Layer 9 of a small transformer language model trained on English Wikipedia (16 layers, counted from 0, width 128).
A neuron's activation on a vector x is SiLU(gate . x) times (in . x), where the dot is the dot product.

Input weights of the MLP neurons that the questions are about. A number n stands for n times 0.0039.
n27 gate: -9 -36 13 -42 27 6 31 3 8 4 -36 24 -15 8 -26 7 -13 -35 -46 15 27 15 26 -25 16 0 45 9 1 -19 -53 10 20 35 -23 -11 -39 16 -28 23 16 16 18 44 34 15 -4 1 12 -39 -3 15 4 56 -4 -45 -19 16 -18 -31 -3 11 -11 3 16 2 -9 58 -5 -4 26 7 51 2 40 -18 -5 -47 -28 -13 -9 1 8 1 -14 -8 44 38 2 26 12 18 13 -19 1 5 1 31 -12 0 59 2 34 21 9 -11 35 -2 23 28 18 32 -18 -22 40 -46 -23 8 6 17 -34 -15 1 1 -30 56 -20 -5
n74 gate: 25 20 13 -23 -30 -18 18 -2 54 -76 24 3 -19 32 6 2 14 15 5 -18 -2 19 -29 -5 -4 61 -16 1 -3 -17 -20 19 -7 25 7 5 -9 -15 -14 -12 -26 -4 39 -12 -48 -3 48 -5 -33 -8 -37 14 -31 74 -15 -9 -34 -44 -54 -7 -15 8 -1 -13 -9 25 16 9 -27 5 9 -27 -12 9 -39 -8 21 -48 2 -3 21 44 26 42 15 16 -13 -9 -22 -27 27 5 -5 13 20 10 -14 -25 -23 46 11 6 8 55 -77 -21 -7 -5 37 -5 -22 -25 3 24 -15 3 5 -2 14 45 2 -19 -3 36 -19 31 35 -16
n154 gate: 32 19 -17 -10 -40 18 5 28 -34 18 37 -4 -4 25 10 -31 6 -19 -2 3 8 -56 -47 49 23 -6 11 18 23 -50 15 11 7 -15 28 15 -26 38 -15 -56 -9 -13 -4 -30 14 27 -19 36 -41 -61 7 46 36 -19 12 -7 43 34 -19 -1 -34 26 -26 -48 -26 -37 -30 -14 21 -38 -65 2 10 36 4 -5 6 13 -2 -31 28 12 2 11 -25 -44 -10 41 23 -7 -15 9 -1 10 -10 3 25 -16 39 21 26 -20 -38 8 -5 4 29 -32 18 -11 -13 47 32 4 -2 4 -21 15 -30 -34 -40 24 6 1 10 -12 14 10
n175 gate: 24 -19 -68 -36 -7 -2 9 21 21 -52 35 -7 31 -18 -19 22 -5 -8 -1 -5 11 -7 9 69 -11 -15 9 21 9 27 47 -39 -38 31 8 -15 35 6 -16 -10 18 -51 -27 5 -16 -13 32 29 -3 -36 -44 26 39 23 26 -3 31 4 -18 35 -22 2 25 -43 -31 24 15 -2 -7 -59 -24 5 41 -21 12 9 -24 6 -1 -59 44 2 4 20 26 -34 -19 -3 39 -4 25 -13 -10 18 26 30 34 -19 -10 23 20 -24 -29 18 -7 -29 44 -8 11 -53 5 47 20 5 18 11 -2 -8 -21 16 -37 5 32 26 -41 10 -23 5
n199 gate: -8 -28 -15 6 -33 9 -13 -25 15 -13 11 1 -15 36 3 13 -67 -13 -2 30 -2 -12 -5 15 6 31 -13 42 0 19 -1 -17 6 11 -8 -5 -17 24 2 -53 22 -6 13 -1 16 14 39 -8 -10 -32 -8 22 0 27 40 26 -12 -23 -9 47 16 53 -20 31 -30 -18 -11 16 -20 17 -2 13 -21 -8 -16 -49 37 -18 49 8 11 15 3 -24 21 10 -3 -4 -9 -25 27 -22 14 -25 -6 19 -19 -22 1 21 28 -49 -11 8 -29 10 21 27 2 12 -24 -7 43 55 5 -7 -20 1 44 -8 -5 -36 -19 -4 -15 42 -27 29
n206 gate: -1 -4 3 -7 14 -13 -35 17 43 -13 -8 13 -3 -4 17 -19 -14 -13 29 7 2 -11 30 -5 44 23 31 13 -7 20 29 -6 21 -5 -3 1 -34 -10 6 -66 15 -35 -12 4 24 6 -7 -12 -23 43 -26 25 -2 14 27 19 11 7 -19 10 -19 7 18 -20 5 -3 7 -15 0 -16 11 40 -31 1 38 9 19 18 -29 -33 -29 6 -7 -24 -21 0 24 24 25 -1 23 22 -16 1 5 13 -20 -11 -15 46 44 -8 45 35 -40 -44 -5 -39 44 -18 21 -29 12 -28 -14 28 -21 -2 -11 18 3 -16 -18 -2 -18 3 -25 -26
n220 gate: -2 12 -25 36 -3 -9 20 -15 18 19 11 50 8 -18 -3 12 -36 -19 7 22 3 4 34 -20 -35 34 0 -9 -27 -5 -8 36 27 -3 -10 33 25 27 -5 -8 2 -4 -10 25 -20 19 -32 27 58 -8 -13 23 -4 -10 7 39 11 25 23 3 11 -29 -43 -1 -4 -63 1 -6 10 -5 -4 11 17 1 -14 21 24 16 -11 8 -10 26 -13 -32 48 17 19 -32 49 31 31 -17 15 11 44 17 -16 -17 14 1 -24 9 26 3 27 -52 3 -31 16 -8 5 -7 14 33 -9 25 15 -27 -8 -8 23 -18 38 13 31 -19 16 30
n248 gate: -21 19 37 19 19 34 3 50 5 11 12 -20 -9 39 42 17 40 20 30 14 -9 37 12 -39 5 -21 2 8 3 -36 8 23 -34 2 40 -24 31 -14 -30 -6 -10 -25 -19 6 -19 8 -37 -43 11 -15 8 -8 39 -31 1 40 -24 2 -22 20 -15 40 35 -8 -3 6 24 -7 -6 15 34 -26 -9 3 -2 14 24 -3 -17 33 -23 25 -1 -17 -7 16 30 7 11 -15 -1 -7 34 -22 53 -15 -1 -6 52 -22 19 -6 1 -8 -18 -11 -33 18 -13 -6 32 16 -16 -26 8 -20 16 -19 0 -8 -3 28 30 -2 11 7 42 10
n303 gate: 11 -27 44 -5 -19 6 -21 -26 -2 -55 -22 -37 33 -28 -57 -42 -27 -49 9 -4 -4 28 -13 13 -34 1 -13 -28 -17 11 7 -16 -13 48 -18 2 -6 10 -21 24 -17 16 -4 -49 -10 7 -9 24 31 14 41 20 -10 -1 4 23 1 -8 -5 40 -8 34 27 47 22 2 -23 -7 3 48 -53 1 -21 35 13 4 17 10 24 -39 32 -7 -16 -21 9 12 21 -18 -7 28 32 -25 -14 26 1 5 31 18 -40 -20 8 -20 8 46 7 14 -11 -4 -2 -13 -35 5 -34 -24 31 -20 2 -34 -8 5 10 -16 13 -18 19 31 27 -2
n27 in: 30 -46 5 26 3 -1 -27 -25 -10 5 -15 18 -20 -9 -22 16 -5 -11 1 -9 42 -24 18 22 -8 49 25 10 -8 -9 14 -5 23 -12 -15 -5 20 -25 -10 -7 11 -7 -14 13 -26 45 17 7 10 -17 -48 -34 -20 15 16 -2 6 15 26 -7 -9 23 -21 1 2 -23 -14 -10 40 -15 -30 -3 -18 -1 -3 3 7 -9 19 51 -3 -11 33 -51 21 10 17 -3 -45 16 -14 3 -33 1 -19 26 10 -36 4 23 -21 27 -10 29 -40 -35 4 0 29 -2 -5 -4 31 49 -17 -2 26 -11 -22 -13 -13 1 -33 -7 30 11 -42 48
n74 in: -11 5 -36 24 11 23 -11 5 -51 23 -20 -45 12 3 33 64 19 1 -39 -16 5 -40 21 16 -7 13 94 -41 13 12 6 14 13 45 -8 -10 11 22 -8 13 19 20 -42 -9 3 -7 0 5 14 26 17 7 37 51 12 -8 -18 18 29 24 21 -24 31 32 -29 -11 -11 -9 9 -22 -27 14 -2 17 -7 58 -14 16 5 -6 40 17 -53 -40 -47 -17 28 -1 -7 18 27 -35 9 2 -1 -2 37 -12 8 -22 21 20 -15 -8 4 10 -11 15 -8 -17 -6 -29 -35 -28 33 -16 4 21 -1 1 0 25 -5 -5 26 -13 32 12
n154 in: 31 9 -28 11 -13 -15 -9 43 36 5 10 28 -13 -14 -1 -18 -16 -14 -26 14 -21 -13 -13 26 12 -37 -20 -3 21 18 -16 52 41 -26 -4 3 15 -29 -27 -56 6 -21 -4 -17 21 -24 16 9 -26 -48 12 17 0 -40 -18 0 4 25 -5 -27 -10 -30 -12 -12 -8 -17 -29 49 -19 1 -5 7 -87 -1 10 -9 -23 19 8 -4 17 7 9 -30 -16 26 -1 -13 1 -9 16 12 1 -27 -13 15 -15 -16 14 11 18 9 18 -35 -12 6 25 -3 0 -6 11 24 27 19 11 32 -14 -12 -9 1 37 -5 29 -9 -24 -1 -17 17
n175 in: -17 30 -7 8 11 -2 16 -21 18 13 -15 -1 -70 2 1 -17 8 11 3 57 30 -21 -1 -20 -9 46 -21 -11 -11 -20 6 -10 1 7 7 -29 -37 31 23 15 -24 -18 8 30 6 19 -52 -21 -33 -10 25 -38 -11 12 11 -14 -15 13 30 -10 43 -16 -28 5 25 22 7 -17 7 -9 -36 23 2 42 24 -1 15 -8 -29 -11 -24 7 -13 12 -16 7 -8 9 -10 11 -13 -20 33 -8 8 8 -6 6 33 -10 3 0 -1 -41 -26 -79 -18 -8 -32 -5 -6 -3 -12 -12 -6 17 -2 -11 -17 16 0 30 -28 -34 -5 9 -16 -32
n199 in: 6 -12 9 -3 10 21 -3 -8 1 38 -3 -4 -16 -1 34 25 -23 -28 -13 45 10 30 -9 16 14 -2 -4 20 -15 -19 4 3 21 1 8 -12 -16 -1 5 -19 28 -7 -1 -3 4 4 60 -10 7 26 -35 -1 7 -1 24 -17 13 -3 -12 11 32 31 -40 16 -11 12 25 34 -14 -5 -6 15 -33 -11 -5 -34 25 6 14 -9 6 -4 22 13 8 17 -16 21 6 -19 15 13 -42 -34 7 -32 -33 -18 -22 23 15 -58 15 -31 -14 3 -12 21 50 -7 -8 19 40 34 -9 29 -9 -13 7 -7 15 -3 6 12 -42 20 2 15
n206 in: 14 -17 27 -2 -20 -5 -9 21 -8 -10 -7 37 6 17 -1 -4 -6 -3 -15 20 -21 -42 -31 13 -3 60 -30 -47 15 -25 28 -10 -36 9 -9 -8 12 -33 6 -5 5 28 6 -27 -13 -19 48 -31 7 1 -39 -3 17 -13 15 1 19 -4 -22 -35 -11 -33 -26 18 0 -3 0 0 16 0 -19 22 7 -23 41 -23 -11 28 -4 23 4 -5 -34 25 6 19 4 12 9 24 -1 -13 -26 13 -2 -32 14 -23 -13 15 -26 32 21 26 37 -45 -3 -8 -18 -12 -64 33 3 3 9 -21 -19 49 -15 -4 -12 -26 25 -4 6 -23 1 48
n220 in: 39 -1 13 -21 -35 -2 -21 11 2 -12 11 9 -14 6 -42 11 16 21 -22 -11 3 -27 16 12 -4 -7 9 17 19 2 -6 9 -13 6 60 21 23 4 11 10 -11 12 40 6 1 -7 -16 22 -9 40 9 -32 -7 -29 -9 -20 -30 1 -27 11 -11 -6 3 -14 -16 -18 -2 -13 24 29 -17 8 -12 14 -9 -30 -9 -13 -1 14 -36 -13 8 -9 -41 -23 15 8 25 2 -1 1 -1 -42 -8 -14 -7 16 49 3 31 14 -39 -8 -17 -2 -8 4 -15 15 36 -30 -33 -24 -33 15 23 -4 -26 23 -8 5 27 56 13 28 26 -19
n248 in: 6 12 2 14 5 4 -22 9 21 22 -8 0 42 2 -21 34 -12 -4 28 -20 -10 7 -17 16 -7 -4 19 -16 26 20 -28 -2 -17 -16 -23 -10 -12 -12 -34 -7 -50 -19 -16 13 -13 12 -3 -57 9 6 3 5 -21 -28 -39 -25 2 -12 -20 -20 4 0 26 -2 -42 5 -3 -10 12 14 0 -15 -17 -3 8 35 -25 13 -29 9 33 -10 -14 6 8 -12 -13 19 -12 47 10 27 10 2 14 29 25 -15 14 -3 -29 45 11 8 -22 -6 -19 -18 9 -1 17 20 2 16 31 -18 39 5 -15 3 -13 -10 -6 -1 -8 11 -8 5
n303 in: 35 -9 -11 -12 17 -13 -7 -10 5 -3 -17 33 31 -9 25 -6 36 -2 -27 19 -1 -27 37 4 10 -22 2 -40 -30 -41 19 -13 9 -5 7 31 26 -22 -14 -35 -4 13 -6 -7 8 -40 33 7 7 -10 17 -4 -18 26 13 19 -23 -34 -13 -24 -8 -15 7 -24 -2 7 -17 -5 -11 -1 8 18 1 3 -2 -51 -7 34 -12 -2 -13 -4 12 -6 -38 11 44 4 -14 7 5 20 -23 9 6 -23 5 -20 -40 28 -4 5 29 -49 6 30 10 -49 -47 13 22 -6 43 24 3 11 12 -34 26 -3 4 23 -45 26 -9 -22 1 7

Each question shows a token from some text and the vector x that enters the MLP there. A number n stands for n times 0.067.

"67": -25 7 -8 -25 -7 -24 25 24 -12 -1 -2 -3 3 5 -8 -9 1 13 4 -28 -11 -18 9 1 16 -1 -6 -25 -2 5 29 7 4 1 14 2 8 4 -5 2 -17 -3 -12 -3 -2 -16 -8 0 9 13 10 -10 18 1 -2 -5 -3 11 -10 -18 4 -26 22 -13 -31 0 2 -12 -8 1 7 -18 -11 3 4 0 23 -13 1 -12 10 -21 1 -16 -8 -25 5 2 -5 -12 -25 9 -2 8 6 -3 -28 -3 0 -34 10 8 -2 -18 6 3 7 -5 1 49 0 5 6 -13 -30 -9 1 4 7 -5 18 -7 3 4 -2 -20 2 6
Which three neurons fire most, strongest first? n27, n199, n175

" h": 11 2 9 -6 -3 2 -24 -5 -5 31 -11 -12 14 1 11 5 15 -3 9 0 6 -9 22 -17 -10 -34 7 25 -18 13 13 -2 -6 -3 8 -26 1 -5 -9 30 26 -16 -23 4 41 -2 1 9 20 -6 -4 1 -14 -17 3 7 5 -9 -9 -6 7 10 -3 30 -6 22 6 -29 -7 -25 -22 -5 9 -19 16 -7 -7 2 -5 8 -10 -18 22 14 2 8 -14 -10 -1 5 5 13 12 -13 -22 10 -25 -9 -5 -2 -1 -11 -16 0 2 24 9 2 20 19 1 10 -5 -14 -28 -3 10 0 -14 -15 -12 1 6 -4 15 -23 12 2
The neuron with the highest activation: n206

" the": -5 7 -5 -7 0 -3 -18 9 23 6 2 5 -12 -7 -5 -37 -4 -1 -1 19 -8 1 -11 -6 17 2 -3 1 6 -29 5 -9 3 -16 7 -11 7 -7 -1 15 -15 19 8 8 4 -3 18 -10 -1 10 -11 7 -14 -9 -1 -11 -25 15 14 -10 10 0 2 -1 32 -4 3 6 -66 4 -12 2 -10 -2 3 7 -9 -3 70 -28 -5 -19 3 -5 -1 3 -9 13 0 1 -5 -9 -22 3 -9 20 -16 -6 -11 3 -2 -2 4 -1 -6 3 -9 -8 14 22 -4 -14 -11 3 0 -21 -17 1 1 8 0 4 -3 0 -3 -42 -6 11
Which neuron fires most, and how strongly? n248, at about 0.32

" de": -14 11 26 -16 27 7 2 19 2 -7 6 -1 -3 19 8 8 4 -18 -4 2 23 11 17 -14 -1 -7 -1 -13 -5 14 8 5 -13 -3 -12 -3 -2 4 4 6 26 -1 -6 20 -12 -1 -18 1 -6 24 -8 0 6 6 2 -25 -1 2 9 -7 11 6 -16 0 10 -10 6 16 -12 -1 -8 40 4 26 -7 -1 -15 -1 38 1 -21 -44 -2 -11 -20 8 -2 6 -5 -10 -14 -12 7 -8 -6 -17 -28 3 4 0 7 14 -27 12 8 -4 -31 9 24 -20 -1 4 7 6 -20 13 -9 1 -16 5 -1 -19 15 -17 -4 -57 -14 11
The neuron with the highest activation: n303

"ion": 4 6 23 -18 14 6 2 -30 -14 13 14 23 21 -5 8 29 -5 -1 13 -8 -19 -46 -20 2 -13 -16 -13 -40 -11 -23 10 17 -20 -9 -3 12 7 -11 9 28 10 -13 14 -18 -5 -16 20 5 9 -4 -8 -15 1 -8 -26 -10 -2 -2 -17 -9 -14 -12 -2 -8 3 7 23 2 -3 -5 -13 11 3 -1 -24 0 -24 29 2 2 -1 -11 5 0 16 -5 1 -11 -10 6 -3 28 -5 -6 7 34 1 -19 0 -8 -20 5 -7 -23 4 7 -14 0 10 23 0 10 20 -7 -19 9 13 -12 24 13 -9 6 5 -11 0 -1 11 -3
Which neuron fires most, and how strongly? n175, at about 0.13

"P": -12 16 -5 10 14 2 -6 11 11 10 -3 -1 4 -8 -1 -1 -26 8 5 -23 2 11 -14 12 -5 0 -1 4 -9 -26 -3 21 11 3 6 -12 -11 -2 4 -15 -3 15 -18 2 -19 4 3 -5 8 -7 10 -9 0 11 -13 1 -14 8 1 -19 -15 1 19 -12 20 -4 20 -30 -18 36 4 -16 -4 -1 -1 -11 13 12 -6 6 -1 -19 -8 8 -33 -3 -1 17 -4 5 -2 1 -18 -21 -20 -2 -3 4 20 -2 -8 10 -12 -13 -4 12 -19 -17 -4 23 16 17 1 11 -45 7 24 0 13 14 7 13 -7 0 -12 -9 -1 8
The neuron with the highest activation: n248

"ia": 5 -7 21 -12 18 13 -5 15 2 20 10 -5 -1 -4 -5 5 23 15 -9 -7 -13 -13 22 1 2 -4 -12 -16 10 10 -10 4 -11 -7 2 12 -15 6 -14 -21 -3 -8 -8 -7 -5 -10 -14 -20 20 -1 6 -1 -25 -4 0 -38 -20 18 -6 -23 17 -5 5 0 -29 1 33 -2 -49 14 12 10 14 1 15 10 -4 10 -2 -7 31 0 1 -5 -1 32 12 0 0 8 -13 -30 -14 -9 -23 34 22 5 5 -12 -7 16 11 -5 34 -1 -27 -28 -8 0 -9 0 -16 -4 -18 12 5 4 -3 14 25 10 19 7 17 -17 5 3
The neuron with the highest activation: n248

" dis": -42 17 1 -28 10 -1 -17 2 -11 15 -3 21 8 13 -13 16 -10 -21 -10 -4 33 10 1 -4 -2 2 0 -2 -4 28 -17 9 22 -9 19 2 -8 -6 20 27 -1 -5 -24 8 15 -3 -18 17 5 -3 -34 -2 19 -3 1 10 16 -11 26 -23 -12 -19 -12 -9 -3 -1 -3 19 -4 8 0 19 -13 -20 3 -20 -10 14 14 11 -6 -15 -1 8 -23 -8 10 0 -25 -4 5 2 -15 -10 -8 -2 -5 7 16 -13 12 -4 -12 21 17 -6 18 -30 23 -6 -15 4 -1 6 -18 4 -6 11 -9 -22 18 2 1 9 7 -48 -16 -21
The neuron with the highest activation: n27

" as": -24 5 10 -10 6 -14 -22 -24 28 6 -5 -6 -12 -9 3 3 -35 -2 -3 19 -5 -17 -7 4 2 8 3 -13 18 15 16 17 12 -10 -8 15 7 5 3 9 7 -3 -17 21 29 -11 -3 5 15 -19 4 -13 -16 2 0 5 -11 8 15 -6 9 -17 -4 19 49 0 -10 7 -6 -9 23 2 7 2 -7 2 9 5 65 -7 10 -32 -3 -11 2 1 -1 -12 20 10 -5 -15 -8 7 5 -4 8 -6 -19 -8 0 -15 3 -43 14 14 -1 -11 21 -1 0 11 3 -8 -10 -5 -22 4 14 1 20 -18 -7 -9 2 2 4 -4
The neuron with the highest activation: n199

" at": 16 1 -4 -21 20 -18 -9 1 -9 -12 7 -6 -6 -9 -12 -39 3 4 -49 25 25 12 -19 3 -1 7 10 -3 -19 6 12 -14 4 1 2 -2 -1 13 1 3 5 -12 4 3 12 -18 20 11 9 28 -14 6 2 -7 -18 -15 10 12 -1 -6 6 9 -6 3 24 -4 -8 -10 -6 -4 -3 -3 -7 4 21 -13 -2 -1 50 -16 10 -47 -13 1 -19 -7 34 2 1 -13 -3 -19 -15 -3 5 7 8 -2 -1 1 8 -2 13 -15 27 15 10 10 -7 7 6 20 0 13 -11 -1 11 6 17 -20 -1 -2 17 -29 7 -28 -8 7
The neuron with the highest activation: n303

"ca": 5 12 25 -62 -3 11 -16 -30 8 10 -3 -1 -2 12 -15 -2 15 12 -32 -10 -25 -1 -10 -20 -15 -9 12 -31 -11 -11 13 -9 -9 -19 13 24 17 -2 -18 5 19 7 27 18 -1 -2 -14 -13 6 23 -12 2 3 -8 4 -54 -4 1 -1 -10 1 -9 2 -5 15 -7 -1 -5 -19 5 -8 16 13 -16 9 -5 12 -18 3 -5 -9 3 15 -1 13 26 -6 -9 -8 -21 3 32 23 20 -1 5 -8 -7 7 4 13 4 -12 26 8 14 -20 18 8 -1 -13 11 -2 -6 -4 21 3 6 -6 -3 -5 6 14 -22 24 -3 42 -1
The neuron with the highest activation: n154

" War": -4 -15 -25 -10 -16 0 -1 -13 -9 4 15 -24 -8 -3 -3 -16 16 -6 4 -3 11 -15 -13 3 -19 18 9 -15 14 21 14 27 8 -16 -3 0 -22 -7 -8 20 13 6 -3 6 -17 10 -3 -21 16 26 1 -7 -10 -1 -15 19 10 11 11 -10 -3 2 16 5 5 -26 7 20 -16 7 18 12 -15 -4 5 9 -15 2 -15 7 -1 -34 26 -3 -6 13 -23 2 -15 1 5 -9 7 -11 15 10 -31 -3 0 7 8 8 -8 -13 -20 -9 -9 -5 -22 1 -15 -22 13 -11 -35 -11 12 16 11 -27 23 14 -2 -18 2 -30 0 -3
Which neuron fires most, and how strongly? n303, at about 0.19

" he": -8 -9 19 -19 17 -7 -9 -18 -34 1 -12 -22 -5 -48 18 -12 -18 -4 35 -12 42 -3 -15 -5 2 -4 -7 5 -25 1 18 2 -10 -14 30 -6 15 -18 18 7 -7 16 -11 -10 -5 -7 3 -17 20 -15 28 0 -23 3 7 -14 9 -10 -6 1 -8 11 -25 0 -1 2 8 0 -26 1 -18 20 -1 9 -11 -12 19 -8 19 -12 -5 -31 16 -4 5 -5 -14 -7 27 -14 -26 4 -12 11 10 -7 -14 -6 -11 14 3 5 -3 -16 -8 6 18 -1 17 -9 -11 9 12 8 -32 1 7 11 -8 6 -2 10 -5 -1 -12 -10 6 12
Which three neurons fire most, strongest first? n248, n74, n303

" ": -3 -2 8 17 -10 1 -4 14 7 13 -3 -1 25 -6 4 -11 -2 9 9 0 5 -6 21 8 -3 -12 -1 -4 -6 11 8 10 9 -4 6 -37 5 5 -8 7 34 10 -7 -13 13 -44 -7 12 1 10 -1 -5 -8 -8 -13 -14 -13 4 -11 -7 20 17 10 24 -5 8 -7 -3 -3 -5 -3 -17 -7 3 18 -5 -2 3 -20 4 -24 -17 -11 -2 1 12 -11 -27 -17 9 -41 3 26 -6 -8 2 9 3 -6 -12 14 -5 -9 -6 -12 3 -1 -7 1 16 6 9 -1 -3 -14 -10 13 7 -5 7 -2 8 6 -24 9 -20 16 1
The neuron with the highest activation: n199

" a": 8 5 0 -13 21 6 -13 18 -8 22 -9 1 0 -21 9 2 -5 -4 -17 37 12 19 41 -9 22 9 -5 -11 5 3 18 -14 6 -10 -5 -9 5 -3 10 20 -2 13 -9 -2 -24 0 -25 6 -9 14 -6 -13 -5 5 -33 6 -13 -11 7 -19 20 9 -1 6 -2 -12 17 9 0 -5 -18 -14 -32 9 10 14 9 13 63 -17 3 -5 4 -24 2 -16 -12 0 2 8 -4 -5 -36 15 6 8 -6 -3 6 -29 13 3 -10 0 17 1 -17 9 1 5 14 -6 -22 8 -10 1 29 -4 14 4 15 -5 -21 7 -1 -7 15 7
Which neuron fires most, and how strongly? n206, at about 0.24

"\n": 9 -11 13 8 -8 0 -17 -18 -2 1 -10 -19 -9 5 -4 0 -14 -10 2 -10 -4 5 8 12 27 13 -1 3 -3 7 5 -15 -9 0 5 24 -2 3 13 1 19 6 -9 -21 8 13 -9 -1 -18 3 -9 4 -17 16 6 -23 -14 -11 0 7 -4 -17 9 1 26 10 12 -2 -9 5 -4 0 10 1 8 -3 22 -14 28 6 5 7 -16 2 -2 25 0 -5 7 -16 -3 19 15 6 -22 -4 -13 -1 1 -30 21 12 -9 -9 17 -7 12 4 -2 68 -3 -3 -8 4 -20 -1 -13 -3 14 0 10 -3 10 -20 2 -22 -6 -15
The neuron with the highest activation: n248

"d": 8 -14 6 -14 -35 11 7 9 7 2 -2 16 -2 1 21 5 -10 19 -8 -15 -18 -15 -7 25 -11 7 -7 11 9 -13 21 19 -25 4 27 9 -34 -11 -8 -7 0 11 -3 16 29 -7 -6 -10 -4 1 -14 0 -10 7 14 14 -35 25 19 -2 -5 3 19 14 10 -10 9 -20 -14 1 7 -20 -17 11 6 1 -28 0 3 -14 23 -21 19 -5 3 4 -11 7 -2 1 6 5 -7 -4 22 -13 -27 -18 18 2 -1 -9 -20 10 22 5 -8 0 2 2 7 3 -4 -24 -36 -23 16 -7 6 -28 5 13 10 7 -4 -7 21 -15
Which two neurons fire most, strongest first? n27, n154

"ly": -12 -4 1 28 -13 -17 14 -3 -12 17 -6 5 16 -3 15 10 4 7 -24 -6 15 -8 16 16 3 15 16 8 -13 -9 4 -16 -4 -1 -5 34 42 -3 -6 -4 -10 -13 -27 2 9 -11 11 11 -3 16 7 -19 -8 -1 -13 -13 15 4 -2 -3 -8 17 32 3 14 11 -4 7 -17 -12 3 -9 -30 19 -1 7 18 18 16 -8 -14 -11 8 -4 18 0 6 -8 8 -11 0 9 -30 -4 21 4 -3 -19 -36 -25 6 10 -13 11 19 -20 -17 9 0 1 -9 20 13 -2 -17 17 -5 9 15 -43 27 9 -2 -11 -3 2 32 -11
The neuron with the highest activation: n303

"o": 23 4 6 4 5 -14 -12 12 2 12 -17 4 -8 9 -3 -4 -10 17 10 13 -5 27 9 10 -8 1 12 8 3 4 0 2 -21 3 2 -20 9 14 -10 -8 8 6 -32 16 29 1 -6 4 3 5 10 9 -24 -11 -5 -14 16 18 18 -14 -8 21 -1 -6 -8 10 8 14 -25 -35 2 22 10 11 -2 -16 31 12 5 -13 19 -6 0 11 14 6 -10 -7 21 -33 6 8 3 -17 -22 4 -20 -36 13 5 3 8 -7 -24 2 27 -3 15 5 -15 4 5 -9 -20 -37 1 3 -16 4 -4 -20 8 19 8 -1 11 5 0
Which two neurons fire most, strongest first? n154, n199

"ral": 6 15 -6 6 -14 6 8 12 18 13 9 1 14 -2 -6 12 11 -11 3 1 7 -6 0 -17 0 9 -9 -6 2 0 -5 7 9 -18 4 -4 0 18 10 -3 -9 -2 -7 -27 -1 -11 7 -9 1 -19 -5 9 -19 7 28 -21 6 2 -11 4 6 -6 16 -7 -16 17 4 -29 -41 2 -12 -1 -23 2 -4 0 1 5 31 -15 9 -19 15 8 -4 14 1 -6 8 18 5 15 -26 12 26 14 15 2 -11 6 0 8 12 -9 10 -3 -13 2 11 44 -6 -1 -4 0 -32 -8 11 32 18 13 7 26 -1 -5 -1 -31 3 -9
The neuron with the highest activation: n27

"i": -4 -10 -7 -4 -6 3 -9 4 -14 13 27 16 -25 -9 0 -10 4 1 -4 -15 6 -9 5 -12 -4 8 -3 -12 -4 -13 33 18 -30 13 12 -25 15 7 -9 5 -6 -10 -3 9 4 -9 -14 0 -7 -5 14 13 -18 -15 -20 -16 12 27 -4 -4 -23 -5 -2 -6 14 -1 14 -5 -17 -15 -8 -15 15 11 -2 13 15 19 -45 -17 4 -11 3 -9 10 8 -6 7 32 14 -2 -12 -10 -19 -4 14 16 -18 24 -2 17 6 -16 6 -6 -22 -25 -21 -13 -2 -6 17 1 15 -28 -31 14 -16 -18 8 13 2 10 14 -7 -22 -3 -9
Which two neurons fire most, strongest first? n175, n220

"|": -2 -1 7 -33 7 3 -2 10 -23 31 3 4 0 18 22 19 -11 1 -10 -7 5 20 5 -15 10 26 -8 -5 3 -38 -4 -9 3 -16 -11 -19 -12 15 -2 -28 -6 7 11 -12 -5 32 -6 -5 -9 13 -5 -16 3 5 -21 -7 -26 18 7 -13 1 7 -4 2 24 -23 -20 12 -5 19 -1 4 -16 9 21 1 18 4 32 -14 -10 1 -11 8 -12 16 -2 -10 3 2 -3 -1 -13 13 -4 -9 -16 -21 -21 -1 1 -2 3 -32 1 -7 24 15 -16 17 14 4 0 13 -14 -3 -7 -14 -21 -21 -6 15 3 6 -1 -8 -4 16
The neuron with the highest activation: n199

" record": 11 13 0 -2 8 6 0 -11 16 21 8 0 -8 1 27 17 -8 28 8 7 24 -3 5 -11 11 23 12 -22 -28 7 5 7 4 -11 -22 18 -7 -2 24 -8 10 17 -8 22 -5 -13 -14 3 10 -8 -2 -7 -38 -5 -4 -20 -7 -4 3 -1 -16 -25 3 -15 11 -7 -5 0 -25 2 -10 35 7 -1 8 6 -3 -14 -6 14 -19 -19 -4 0 -3 -11 1 -5 -14 1 6 32 -30 7 13 -1 -33 12 2 -9 3 7 -3 -26 16 -11 1 8 -18 27 5 -9 6 -15 -32 -2 2 -3 17 3 0 5 0 6 8 -33 -3 22
Which two neurons fire most, strongest first? n220, n248

" 29": -17 -12 -2 -36 3 -13 5 26 -14 7 -3 -6 13 -4 1 -15 9 -13 -7 -6 -12 1 -2 5 1 0 -6 -6 -6 3 7 8 -1 -17 8 -18 -19 14 -6 7 -5 -21 -20 14 -25 -21 -16 -8 7 13 2 3 -11 6 11 -14 -26 16 -17 -5 25 -7 22 4 -24 13 -1 19 -47 18 -22 -10 9 13 14 -13 10 11 20 -11 17 -14 6 5 -29 11 16 3 -23 -9 -19 -14 -16 6 5 -15 -19 -25 20 7 -25 -1 8 -7 1 -15 16 -20 -8 20 5 -10 -9 -7 -22 15 18 -4 -11 -1 8 -15 2 -14 -13 4 30 -6
Which neuron fires most, and how strongly? n303, at about 0.28

"-": -12 6 -6 12 -4 6 16 19 -10 10 7 10 9 -12 -9 13 -17 0 -29 8 -5 10 -3 17 -15 -1 -2 3 -4 12 -9 29 -27 0 -4 -34 19 -6 -1 18 10 6 -16 17 9 15 8 6 3 18 -11 -21 7 -6 -3 10 14 -10 -23 -2 -14 1 18 5 43 0 21 17 -7 10 4 14 -13 -13 10 5 -21 9 11 17 6 -14 -3 -1 -11 12 -6 -4 18 -16 -11 -14 -8 4 8 8 -10 5 13 -6 -3 19 -24 4 21 19 -4 -7 -8 40 -3 -12 -20 2 -24 -10 -8 -2 -27 -19 14 7 10 -16 7 -7 20 -14
Which three neurons fire most, strongest first? n175, n27, n199

"a": 22 5 -6 -11 -5 -6 6 18 1 -26 -11 -2 -8 -6 1 -4 10 -2 5 -4 -11 17 -9 6 8 8 -21 -5 10 -6 30 -5 6 -20 -22 -28 -5 18 3 -31 14 0 -14 13 -11 -2 7 -9 17 -9 -4 -5 -16 15 -22 4 13 19 12 5 5 1 23 -6 9 -2 17 -9 2 16 6 14 17 -6 19 12 7 -7 -17 -38 36 -29 12 22 6 9 10 -16 6 12 1 -8 -8 -5 -15 -5 7 -27 20 -16 -11 3 -6 -25 -23 3 -15 -5 24 -2 14 -7 -4 -21 -28 4 -7 -18 -1 30 26 2 23 -3 -2 -30 5 0
Which two neurons fire most, strongest first? n175, n27